Layer 11 of a small transformer language model trained on English Wikipedia (14 layers, counted from 0, width 96). Numbers have three digits each and are written without spaces.
A neuron's activation on a vector x is GELU(gate . x) times (in . x), where the dot is the dot product.

Input weights of the MLP neurons that the questions are about. A number n stands for (n - 500) times 0.0011.
n2 gate: 447473387463540504455569316496594360731396368318428492171327557686421648709329439825488566447743470556528536666707452431364663206516633496524545705353520617496432549639257822605422523480644295554789273528687496616401371472525612611757557523615409347436323520525725520532540484475528347439
n4 gate: 482606459482596542629393365601468450637573403351595455460364417529579556465389464558532273407562335654468515646506497650535578746716477551467488618398611549259397377480621522544602537617565592642451441409442258532262621436385341488527563528558400538518435503500500381512433435534447515399
n11 gate: 387394620281596332544467493214412601347324518530525589440571504681564392631531720411594411357665451496514597455577439485691416609478500679456343448393489706624446581496648553630375532668525294511685355540368361424546565582522488518265371459554452749329630485721656449377798504320381540664
n30 gate: 487558559314321440552547603718188428440439877356618418624644606517738685641353457654394387551303260589270399430598504526609483352631471355466713806471630496425487466709452399386539611358690716703550322753584543175521364425674632342293526552458578361500420687561610381492294348658529695466
n32 gate: 514343595597521527689581400350646291398699575417560303408469514321635591325629333410420522560410331339632660543539444692514571409542524348642666450376486594634643589507511493633706677594538195414335731430566450479662465455493485404566518294666400385472591447536710391584490626569604475468
n43 gate: 613489533563347637445573209545641359273631724410616496359514256657561605500482776604637485394514534453382489332606565507399368188406285511515442437336435320667417603475738696660577563396467529415482562514482559388564489386738414482500559417418633489346608616676409493438655547519367616701
n47 gate: 314193719625380611611399585456574462708569589561240384692283513587297630434407355359588578538617655576346483517530580355634742462508410492709547423330483313599697607479065452429317418433450290427814629601732479588512407301332766422500534388657521408840534601595408682487596529557554411326
n53 gate: 550314719575312332403463454535535337509298619369486765735469642321415282554469371725641360657672490536450781359532518440550472564413531362334445277590640453420486486477622585468532314690427523407572278727576606959670591585318671643409481517639798295666227806425432606244342409675156678266
n68 gate: 452466525435441363574421599416469396580643476373727535635528544512559667447564542556371494672334553465553422513644484759616337427494549624407398426488594657416487458375668786528468430503557371345674533374503535462348459609558402410506356530332616298397462484392478363491663664435324630516
n86 gate: 415429435376306431586755504304343496569454574417383401453504577373496822761598602687472570578416823447396540679328645787404475484383445341590386521226228370476653471524496626641627551564343318521635465460691247448579192452541517556617574496460653536384641577483254480411753464496223508639
n88 gate: 658643594464500487670574454354425583553381561612357500374435384452424625647638589342423525472420394636656545468744605454424496458661486486412461358641486565363503756524396558444624365631350427361308507719696288448266650548482298459521603527559314681259587504457497598360628563717507409602
n110 gate: 478608518492536675635707474560504566273553597256482338608471619326533647417464564591522716567291500459372379504515677650335362341578364399601370545704584416504511568566549808530590539390647349360453366644606399463453456413337619402434568454307492087606356481645463485459570437584438344805
n115 gate: 514591615672521649707414522415368514442289469581514577514332295542518628514645674532607390598667357575344667518341600413365554708368684536703558434680450433626568423504768586572398424457422328335560599368429392568577464391320335556418580395496657582514561539415482334640319521407308758284
n141 gate: 837504419398475517429518470542529405254660350546548609579464407424435460496293414336518530616423322529405617393493824485419425485448407575750478560348255618435430515372504592459781514595614404726511426368511630643573585456284377696500316742584364382635390652481426433681559301496639567649
n145 gate: 560420309546247344485631557372239571526380431361586710667598575390577429533244587622545374655419441437504441515560616595634345612683322768466387386507607488551470591470611492422523290567560246542261411455415406556702657820343252610530530404585477433349418459431590372361711549535556597526
n157 gate: 653636553433512482689460598432560379390660398516571452651315497430371636682359535589494541312543503360518386397393528516469531363547400632629516535375500657506651405638548516562437392448593547443457340590384563447619537555637410604453582476359303770451444646301360400351620522432534593462
n166 gate: 511493408573410658623369320551404631600310572569461236531386479559451800566486407479362369507602247351447394390500599478454579369667486715410443395402563661510451460539456423380511311391436465580423646504175457454598713476442614618649659635741630581626553472566613643564616535331451742518
n170 gate: 368650531216517280549610594588607553668713377500504531496491588431249229448513531409886617504369468425343439532376325277583309597557419398451314357522557586664312728409365651636522624383474812244543458531604527579474729478207486591614429817613675605739452791464140580474264636368347429633
n175 gate: 654530784361539409522767429496593578284554521540400326121474561663354504637546039457548357421548858531236457428385487372578509439421513509739478451603695604539409478336410518434744504660530496464595696326427288835629386375639720594640349517517679561612269399144500474526439675396691588297
n222 gate: 557573417522384616531324647563436268469491241545145733462646526418370478710415509660474797318456837535261509360292474536452309474294892584238394594323635509319539723257594559447478517526408583554448508644426513434552469673423571685285571646569603627500557843201803522548452526623282372473
n244 gate: 396448535603494423478393593443439450649568500219582599537426585318389362651467545457459374713516431569522675400532525328366500729484534468449513420429435513599459289425712644644474281401550312564534599591565525494519582531345325448415596536305487585534597472630491468513572692487637645658
n284 gate: 525500451567282422483529755457440529571564229398475454524424521435512541210448567391299610650496660595374324411537332429390454648644500267292740697532520449625234374435226603484621616626467923424621350586581695357573644334310778763484571414630328500277520537292623575615627660564496380459
n289 gate: 406432574381637526658535338666432635535532639584484409387398496553573210458372654446415384614408382582392461512755364650515445422659462500315746773641538375473400559573731892651508568415566640393416377678508218597466446351524558622609567588531456419331597391656360379473141554379400278641
n294 gate: 517447302521423513524558594363390354507630517412626608543393551480540480393533434446135479345324561469331493535538555552357707182620517514448500678480466387463490267557563546442569513449514650535695542697631524548520322446430800728384576416544521425524500377472817503606429575638547397414
n301 gate: 369615517293624400461517594817414638585252374622681401562636525566695517521516393558412548304341318673467370596266311649479789521483381670504453715164392674566731401358448653588637484563588517228413456361338585647479395666370699459706294628579659614488231403396521326572462302474408800602
n302 gate: 396396585716507626474482534672529504560443650686485440593532207388635511265482616485533701519500372644635482599563489698628515356470622437578333515576482519373342199515315485515373575635404581315500440471489552445446241755417338554526601391456538478504791274572397500533485312657331752266
n329 gate: 330548451569496464523395771436558407197686554353466596438584609441563608493529237489526539375496255549585239632329414485619534500399431557527273404618370399478336557578477531538443427611324414519585572556367735579629609419531379504560698397570604579222253605748605674669485384313384707738
n332 gate: 465591548620446627588299419503386438493457460685534461349456524327500730635463308432596535343534573641654349464608524598527493438407366444510462602541579475520678584452687407279426353763521521468385606352548730435419320558458615632324398601354299638347589334454321677497599731364442479469
n354 gate: 721541750356452514546515296626529568320469672500496345264666591574425575478540542429504516293647484644590304379408712550255557462390401599431611473321342602582628558650574583511419489639330436446366667538668775436537546586333321530368562424171705557403572477340409508253711432724504466481
n359 gate: 372581660548586369367376677580172641236579581377471296313507423457579561486521507622431429761511332551525605567540493390468559395460264566412456337536522601504366522417392334801529310468323460753479552363489588670532587568753356529616729400575619518385627500466500328413644464402540627449
n364 gate: 602595512520558563372575360537332785310549344294582408496504476450229656504208846620496343548776595484554558375341586496387377441327508405309362484427364695592395696484432582586508629450434335488415526375376654555593634751520702292571512589662584551543445598342520543492831492756313583480
n366 gate: 454528342551153177331341695290431533341646428710591525666541684467410326581420462430533398450578434359393421371685164433661546604446601248534525610373591496443339403652329539762403718702380388623500488637553433699520654594419808402596631666410526355496629350586342475500793621621475625336
n2 in: 456528504421644555548427485549486431533289376274343384550614404478280536589638574432569635452370488796362384723452595644783459482343390463330500500572554659522325593420597500496619709464518285650406248540522762671202668615598453712423600448583504686428478603485365588548558507420460350544
n4 in: 684519582357401482547404439615463432525548471559536500614535486521584650519550506381478295481541313571554565616569552528465580672713481500647486433403367508374454425670458534604633511457426473542449424402384315658390653481379421366385697430570402527616576462477530472448405555537524418500
n11 in: 418457404388577581552517709461583282421655639609363570370353538460463585453470524446500430500585317668246629553656565687551503339397523389545269688362419422520674413656489486486677444605483603566510516541284469251349411426465346500438702529335500445500742363528521693706466531638490356548
n30 in: 396570558472562619646545591800618603627491648574680165482732410624682634610678732478258546455527680716460437444604549523518836365379566523400305450460607788249227436473537519280500456429451630592212380213398228325717360589491539540527386201403109298531446486588397468586638558696303721514
n32 in: 426545651435382423567393484444676520554532510429434588589440400437430518428527513435559620534437540574558563503492548598510505229477693369603492573490366355565609427465526391577531554659541454430457388416467497655515451467482404543500513393636537439578487439437612464567373653632363582500
n43 in: 391521486430596367504666566497489651504623786619615500317556341287408417348591683536360271660500636648450324794303647493410577731590619555274496342532489612422597445507530549525394538364220424356404517572568493410528377642563341355687515538560515453425572431325352660529486684496647496624
n47 in: 797468422466214430492595450480584504595360814576201370568224640427593672508468575609369694359545608537528133614288504471357604652627548380704678467548683373496357630398370790221546476212655664563439516210585488373431451310567544468635421504613496520374545500568504550360484447491679418699
n53 in: 131171686495577491495225580309729461619566675601701295744510382375602466553614540606407515624636515431447461166619622540617673485534405762584628230703413607476290270413274571422545757568510309570423397979669352554659642524319474688691645449582645593563163505297451495357539382098115707357
n68 in: 531556384619595485622306614857553323461484380388813354549598360557550573265478543523423563484442500334527504420633384759404344465573568469496636421496527868477404398519552508550453470642681330472660348492836496373238523405452384413430146427332393751408604535528620570411504558476596566652
n86 in: 278505250354447458664633430444490437624373571601461625701739377577679632630756460650549570664378423456733466156817114515534619471583576361609332445606471368750466400524550337225366229743876632284568500373645272314326181843475600606725625388645590422418686357343603530461845471271203377490
n88 in: 370580428577470552424401656360540551417521573595405646633726462487483615577474562517388248459490496565760324416541286265632665592599606345362490552483287384460544493503441457497517265584446357535631552599658386660466691645493222369398458513550622602409700558419439665582561595362429562418
n110 in: 614500648487728783663699594480295538360800414487559156385307521413575408715374231508492582585508686433095680509530588389487624568454496653585203354330358435707601646437682597530598569329361572435396335668350555555546631537284514334424389700587582593458408403478458462492278728338621356649
n115 in: 424557510386375395353415563594484657599642567716487413513321665580536383622465606464366560639549455664549549466460559659520566421349465606586599293552442524490585353565470514471360471257428471463513644366468457575307638432497275597575663500542523601594523530622654329802435425208529349503
n141 in: 410270554529393431312398519603484357429625525612707555671587343600579452425324665365481585703478487340494433632597605481573503427385540664303426559487579424453652370519327636570500435257392420559519350436516436430519372651595428644379487530566516439522720500497535478388671685404541522484
n145 in: 411463592332436293563524573386281650369486530627452646607380332513564629383305646621664591431646335589571568398503572524374514654425417503410452483524700613577446580591465386736434374456517510490214552463672407425749404527532504658370594425436531476433715442295486589431626343532510740493
n157 in: 503518440315323506601491393486655350518500579661590558380430500589275587609625555387476534284440358629697670382518575649557716488479383536387409549464440671473410580592620519593454509652596323448429402431547552614592557411441448506515558380399398623435440443404374600581464494419643600394
n166 in: 457527410779313305453527690641390829323637639548426349356496563401550729405496472723399240583573463414392349504472317319690480504461526590681429631489508520298330373643372281512211628300527504556657444469473661353489512596356500706492627567715476574473585484327473539562539625282546766602
n170 in: 582679746268496637516375369634606582488609492560645667687584516270207496408341369323722496377407566379512671363397625433352405379289416484326350512577322658343512592601532431590444587457578453380569257555620401640565946727412483515430413678585608598504449684536363488559550606545364508654
n175 in: 625626646465289252290664312549634397088624737642672632542320435724517333609641295564367451552560586410381526633343410421744352255457408574517435557508364513736140312500332563603640554526646358518648710732441417547712483547610403563195426692657658444305509539340367439547432440643577457387
n222 in: 623365381358444662371488479516397691776627595222492696604779352484379769616536421331325202409520625557678496508545410537671624275561480360670492542448346623472362637342332751439512337613651394525681250696520570467271459573395408773659388341500354537552590578361459545631508431508309406269
n244 in: 480526555533572492450485583386548401509437362395506533509446506391308387474382606480483434559460580689382593383512558515816491509360554447677482289408532602611503467667533591509500429425448471467586525555460424622563555431515444497314586658543673474307334541638497224462575509418500596641
n284 in: 512697553595385645582658516346351500316550520358451207543334492758707508346301500576314492508332453597320625496287439410560353387524567500459687587389472500437271479144351807488578563420613815397468504806484720577560694580720526345419475423707529254488448390429383667549400524668484577431
n289 in: 451420508623463567450090527611343702515597525485537680343606545482537306518591565489609604587567457346645448666561567527526621489631442617489466565589697302250578496351404551665359460418620721477607364657407451493614481308531134537496477518655293182519736368558493394417381511582362436746
n294 in: 364430615610789669540779407473597314548471361520444504496345376488575472519615322512238455456587684671445140549504595282211613265564674468363284378535457335410682480331659562472569427602278508345480668690771440710719444551512619457301334406622402504425516680533655444636464520483500524472
n301 in: 482556491774574403178643640657556314280762500275540545461548155338689402722741568482602491437739439496566589615509638622571536616598595459690172414675425509334624359421642463482428543421451861409443496709544329287715339452294557693402722327482104527368429473426442661661288656394367563675
n302 in: 228514460507454524529605485600363633351504933214641445602570431330596345687280723518543511449500485543707493463442662548425409413655577624621507651425414504390550368539604586626515511557561522644511258266571638453347623383456531596565562524493315547489417373235460424428511507328471670496
n329 in: 403436528715453526367559542683614490479617613511369416232547459463354428473606549453212493524340565737537261422528346671510663338211497531591206423517493500540442535503408532369654553476401376440439559521537601459314448544613452443778472360554588473585435631532689538510596332429589662580
n332 in: 494653657422583599411430453464463544350665320512558485557506485586595573665556648198302506521607301538572590563441491535477362433503503491668397571471624449523625571419410597378385379719602587512420405465399435445474430644527350563491521674557384616601576488587488491427428517403546465573
n354 in: 492653441508512493755763460634329582690447572460523504363523685689519508638409349662496299445422661594411570460726883722391397559625527449504634624469391431592406480399424765543480690527473355552280365465566666332450410349323420273598345366315392379454211535557457697359407512614531634709
n359 in: 469426603630676510448500497585386284587422553546517553507675524534605281497357629575521331730541308558405469489486407507787604211610453469368358654392544528483342514336394564641535563629689431546530404298565490599368366615415371612586297631490416507666287562464400389655391576386661497427
n364 in: 772688593371544644730537307504616652433542597588173231323384500533698459416608398463522622538334453429368644504500604444341586429426392470316433557482632427289430394610443477344496680636493723352580322474471429496573455456531775500541583384584401385614474448684452627515238745566507433672
n366 in: 572410496578272560560572659669451504211378480444542526866767305247242651645414239629353470654529575344675680500645336654630462589424525641457653848434471256616361470467388491487611660442458323772400423403421359584338479533431514314626474396591396622829492373461365415339626648404492614304

Each question shows a token from some text and the vector x that enters the MLP there. A number n stands for (n - 500) times 0.0094.

"y": 409450666544682491419391398504431517400743603358520463494534391504382566456476582499507369567448614415650675582346578545488602445489320373555490417457508445491449674504586780421648449538432488377653608502379447552479416417440253461504539551312762442435499365512569463490646797298626515478
Which neuron fires most, and how strongly? n43, at about 7.2

"h": 581363484506669402633552462553468403362641717457501435613667385465600382443427673438385486708448548308597509614406657593513608405495434508632538461402358483173447595374570745491635504611536425305551496319405407499507510364546306646481558471376601530411524438631462497556588564435602461528
Which two neurons fire most, strongest first? n141, n43

".": 671490501530475617424341472499453622594689555416539586511435555439439420490345636507479641412413531565518456552318592638415682522539483417468353462337677430427503469463559315487563716568626545314584509438357446493572605406498370226535398408562615630578387389518634602548502733460515561243
The neuron with the highest activation: n364

"-": 266583394492671553669567503479381517398493545487268565686420463662394518612464586500463476546669469575490620498497574558631597441677588496542366394465426714460478368509433507442546587462536560493372370406464499554431621410324227415148595477357610665546601355603346449460639600589591522496
The neuron with the highest activation: n11

"–": 537544469399599596367456428444419585551625625601527614551528521542540454562296507545528653375540628664536397500541579682375620579617478468301379463501510493494666436380356214423582685552637696480522597549454424562580572377289377334595380302538697610397460365604520474532466495356364467327
The neuron with the highest activation: n301

" the": 545590367507635520613502501529541684521413609518278540498502559497534595372572584430510354528432501421580427596223468409627569357606604399545421451433500493424553703502541488311521478362637561396563542560347554416485498588497258560414493560615546630536627543535525559443605665352454595119
Which three neurons fire most, strongest first? n166, n222, n88

" –": 478481688352432615323523581302658469646581563688418643531384380726338436495276560384599500534517509557614624455435436490468601521727678310550466535461523545366402544512398401456451713254603544431455453662433475568409591497519368475524409577285511582463566493544571373561534640514536426334
Which two neurons fire most, strongest first? n170, n88

" YouTube": 471489631444567683468501600420421630429476780536315597372464452485335409484476456324717435504495453610563404485469479473436349560574606465679415620495666541271392639485390566385347539498659479412656439499586442535385502333496365663491505602559534605447591445606431560482603776305382529381
Which neuron fires most, and how strongly? n170, at about 6.2

" Circle": 565370588340500551415434676411441520544646632581333526538374572469376569501508767354489506572469494536788502484522519468398534547508566460615376477384607487441392554540606498646408476414662370238517475440438500457356448592504393480476545627438562615307472396659443628380594846531450420372
Which neuron fires most, and how strongly? n88, at about 5.4

"cc": 561566451745507572684407590425484632482338563382523336385444719467506502538354498433552521634439526264624363434503609631597408399400570364599390318448566619388565624591505531300470741719516457311581556383573607605486481429556331458501528642481624504464396555445519501454610634390360401392
The neuron with the highest activation: n68

"th": 684322439541663441536717442440289478450253562453476458542326579472341501419427701386493682632585532460601524528454527580635512469544525516631518471526519666285570372571551519601583609478704371447499509334508573623561584617466254385372484497374651550396405469435314636399593656399390433510
The neuron with the highest activation: n68

"hi": 472503551396586450538668541630468408495534701505541362548474509401513543401423521370514604552394462345612407579475595609365590471425624408680435597382459519236689537550596693273371568520472367586449670351299444510455742421550223667591374452530625568496426475654494530435491680486424488407
The neuron with the highest activation: n32

" March": 474323551447471502521543480505343693437431549559328511462449614473558644426431718378591262510413524497513431555358527530536469494569634343579342577445503328343458708589513435405495469542745561388614517618484463528551539594448392580514583403610567471456424406635520560640579779197450607331
Which two neurons fire most, strongest first? n166, n86

"lo": 404721364566664468774776448498698386593622631467452466347300501428418575445531554474531443450566476447493475502499625558416399394604429571669507533263590553501484617526395611363457699603486600448439485626352523429384565558426302459389427606519639550569491398427345521345620649322304516482
Which two neurons fire most, strongest first? n354, n110

"or": 491485575551667641421551484489301694452420452444441474552516392389582393522382758590526631655564474495589516392456450577411521427556437460525390341651488596530343402378526545603428709505450385313641478394453392585613448403469128461524601600271635377528553482552638425520696567460665639437
The neuron with the highest activation: n359

"|": 564579547446518525683421537450523600602688699590377590636301540457472640483504599629449478570317509502548413554346654494573517479479521620614431517279493498486564443468590154449523505404703481339543503483415401431455465671645455478487516541421603606473383441384578570516483664377376410196
The neuron with the highest activation: n86

"Jo": 573460479602544544614580357544509502563620515445422588345347618533419685620464687419628318414524561408470439620360717643414458424469428370696467531408550336444469328623483589394516590595606501464586333458556530446472584428427363478421500534455508547512448380497308596368645908292473557503
The neuron with the highest activation: n354

"2": 680458564425518551633474601439602645560576420477244664434275532418378628501278552304483368351348473433643464566263615614415536497550504412652371589462600463431591559553593339497515591445623468335463432482396516584459609445593708408508453605574557629589289405490571706515563670413435513455
Which neuron fires most, and how strongly? n364, at about 5.8

"\",": 628447461546395540570440581518591469565399653509284544641280625605491602473478634465487617495469470491587418461393607560455667517554535505622485542338503362506401525369403464400424639389628517293612506470457496628495632391467534477314513514474432479489461474594712701383554560596584478110
Which neuron fires most, and how strongly? n47, at about 25

" known": 585415557339713559498423498371499604488250551373448606612294477425378341566524708442570554615413401656658556463420459527491466464455615505556393464496530456505360506407468680609430722385652379387633323604420580638448627415627486543487382578458392477582395573602499451520644671493544474266
The neuron with the highest activation: n2

" The": 569600433446568456521439649457537444567440645524322652564264621493415637387529636370480476492355566447600460427387479541490697488571558497666429570425545517533472433437474314518569630345614516361615436417415524557542538521588267525409500587504465511410532496477517673457754607492469603130
The neuron with the highest activation: n157

" |": 612557630481369495620616502481482576562531504518523445505452563463453546470463608485466682580483347645618352541453409493547344554538636486548457650384667503338517478622567242529415715280520639424549508566468384418468510631596321482574340380347661736500478463417596352542461622532184515306
Which two neurons fire most, strongest first? n30, n115

"'": 612571498447478549552442571513490516590385587535397450530439580368374556427482568457504590474450447447617482425478391526588608376488746505616431580700499589391543498617385428690334605317511598322420562402457389647568596616536177459441506259366508551629722610404421401488524819504395502388
The neuron with the highest activation: n115

" ruling": 538440495343612525519417685511545520471527729505490706449434518352487572559484374441549434600487371611688429457504677692493431429509633562523394477432664449436438367464518565634311453432498563360583415428507364667356603334702351436449542544634451405496728489465409474493664717521456418244
The neuron with the highest activation: n302

"1": 542540774373521514530604533457519535600605438475271580498428431574626352616412407505502324408425439578587286451441700678440672501589491404494365577556716653516578551442547403419477651441694553515626491353380627520363467375526585405515367537614475647399497322610391582584489501199390518420
Which two neurons fire most, strongest first? n332, n301

"de": 425253605488380418532607576470404586427474555514430444490281438552401449558436758403381681624539526457646384461526562588453498537567440601661404455556429480469551475675600682572580738549486352404514619361348528441593716558429180502587540499240629559537475537489381486553412586375420511420
Which two neurons fire most, strongest first? n115, n302

"ant": 516611712528387451474385468416391511479703530357428432416336473513506537589576714560534392540325395516667488410300433673438559541524552481518338396469529476477359627745574819390601463495548266415537616458564562419383530628548373614527512511526619713498385408633544477436538516355409565318
The neuron with the highest activation: n329

" house": 518462507295539530529602564453287563583496613587213563386282655440416432664468617435554506661484484563650541443575512549536535466523401485683497476408708439476428513537448487613505544443507460315549459345424451472411426373523235480404450549477574666533700466691421470455502895511504590407
The neuron with the highest activation: n11

" Kat": 597488618486404523470359537424349373489532647525273546466354622532566674496468715544577505540593476457726401661505708605414618374524425476565442605417517357449413357552436640431374630554716302368367371431456455484477549626579385561488499632465622476476461282509389579425571803430438476432
The neuron with the highest activation: n332

" follow": 520583584464584627488519501464358642459379682316223548626344545439576532483474480441503523671515327454593473497371432790548479409489409591621388366549570641494585539456413588519480701437577490339440417458465280630532399540681379465403415542636499494609459498594468664455625763445479326340
Which neuron fires most, and how strongly? n364, at about 2.2

" highest": 430513324492673579488449507497484569714359518496389530531349593498361375512453705293487532683473363595618436659480574534443415406541529438518500312471525687486526455472467449716377676349647466453527330368384389594450405423573467428401460519697631623514612471674396607525639742496533483313
The neuron with the highest activation: n2

" Air": 645525370437497658695466573553614573445625579587296595634399461353417693482620390396537485649575317626540563510496529500557404465664595525381384481440443609371541514556499571575457482387490540361386635373608490373478493334521172418390563577418537602428571432551539303373600724695283537467
Which neuron fires most, and how strongly? n88, at about 5.5

" to": 506404397488692570547592429488665524412378541471384619613240636514447540422470682463517503458512432534417525537414673536467735374496633513606413544403454576418414380450426722659520558458497440419494448590386500537531348600504319477309529490556528502497555426600617427507595734714548316219
Which neuron fires most, and how strongly? n294, at about 5.5

" ": 763440578385619564492606747451526562472468552445290524481415569450499548574598641466618417453366469452717558565494653642570579533689573448571460501463317394493450524511468278536584575492771570275433481554270325541549454441500548405327603570309460482455448371462543552516508473287481603355
Which neuron fires most, and how strongly? n157, at about 2

"s": 591515526462629579532531654556579378481364700640533547583328521609448670533556547471520460561433592474498380364258652684512488314425618434495474454432529392476491519629361527515582707508674458302428445553299407789544437479441380350403632565524455462633444392607411503406557597444505504248
Which three neurons fire most, strongest first? n175, n157, n53

"pu": 597327407448608473513653483677644590454639714565496471515408502637471640635362663433386544579452533493473476414585632547454683457368509448674387511322396496440595467359459718270385660518445570387544533474528416582373658488470200446414458682464487441434575494500415610372571575338543554315
Which two neurons fire most, strongest first? n141, n47

" things": 507457461458509605365407571267482483571418569564463555664274526409317457568582624419543447626596425448583470508481450662603489405525639515664493691483603584465447356443575547699362567424624387533480428548425483625471459629420259339543498441530422503579466425630372462544593819708419211384
The neuron with the highest activation: n366

" date": 516382338183350597569583579508417640513428453440388552491529587364397547525485671463599404534365338592612398423418549728570473436597498516523313575545474367438469555629539472625452553545480502212543462685522380658429548433599285514466633483485685556706468567486464483540639715452405554355
Which neuron fires most, and how strongly? n170, at about 6.5

" Each": 473513539538685418475288517376438535581532652500423603646355556619407641404522635240415452497434579451649552575319505453456692522611582393564434481298527605608524607497450366653533579374560436405584385457335567624483409520589197541564405575409519447423501507528438577552791688410454457361
Which two neurons fire most, strongest first? n157, n359

" regular": 664523418359510531537547487433324611622402558677359536430420571361436595526402780434490473454489383599645344604487483674438493484700522649598385370489496571480397619350545422746430587389677563300579499571439260555489522450562269420487415430675474538570521457541551535429566605456338655360
The neuron with the highest activation: n145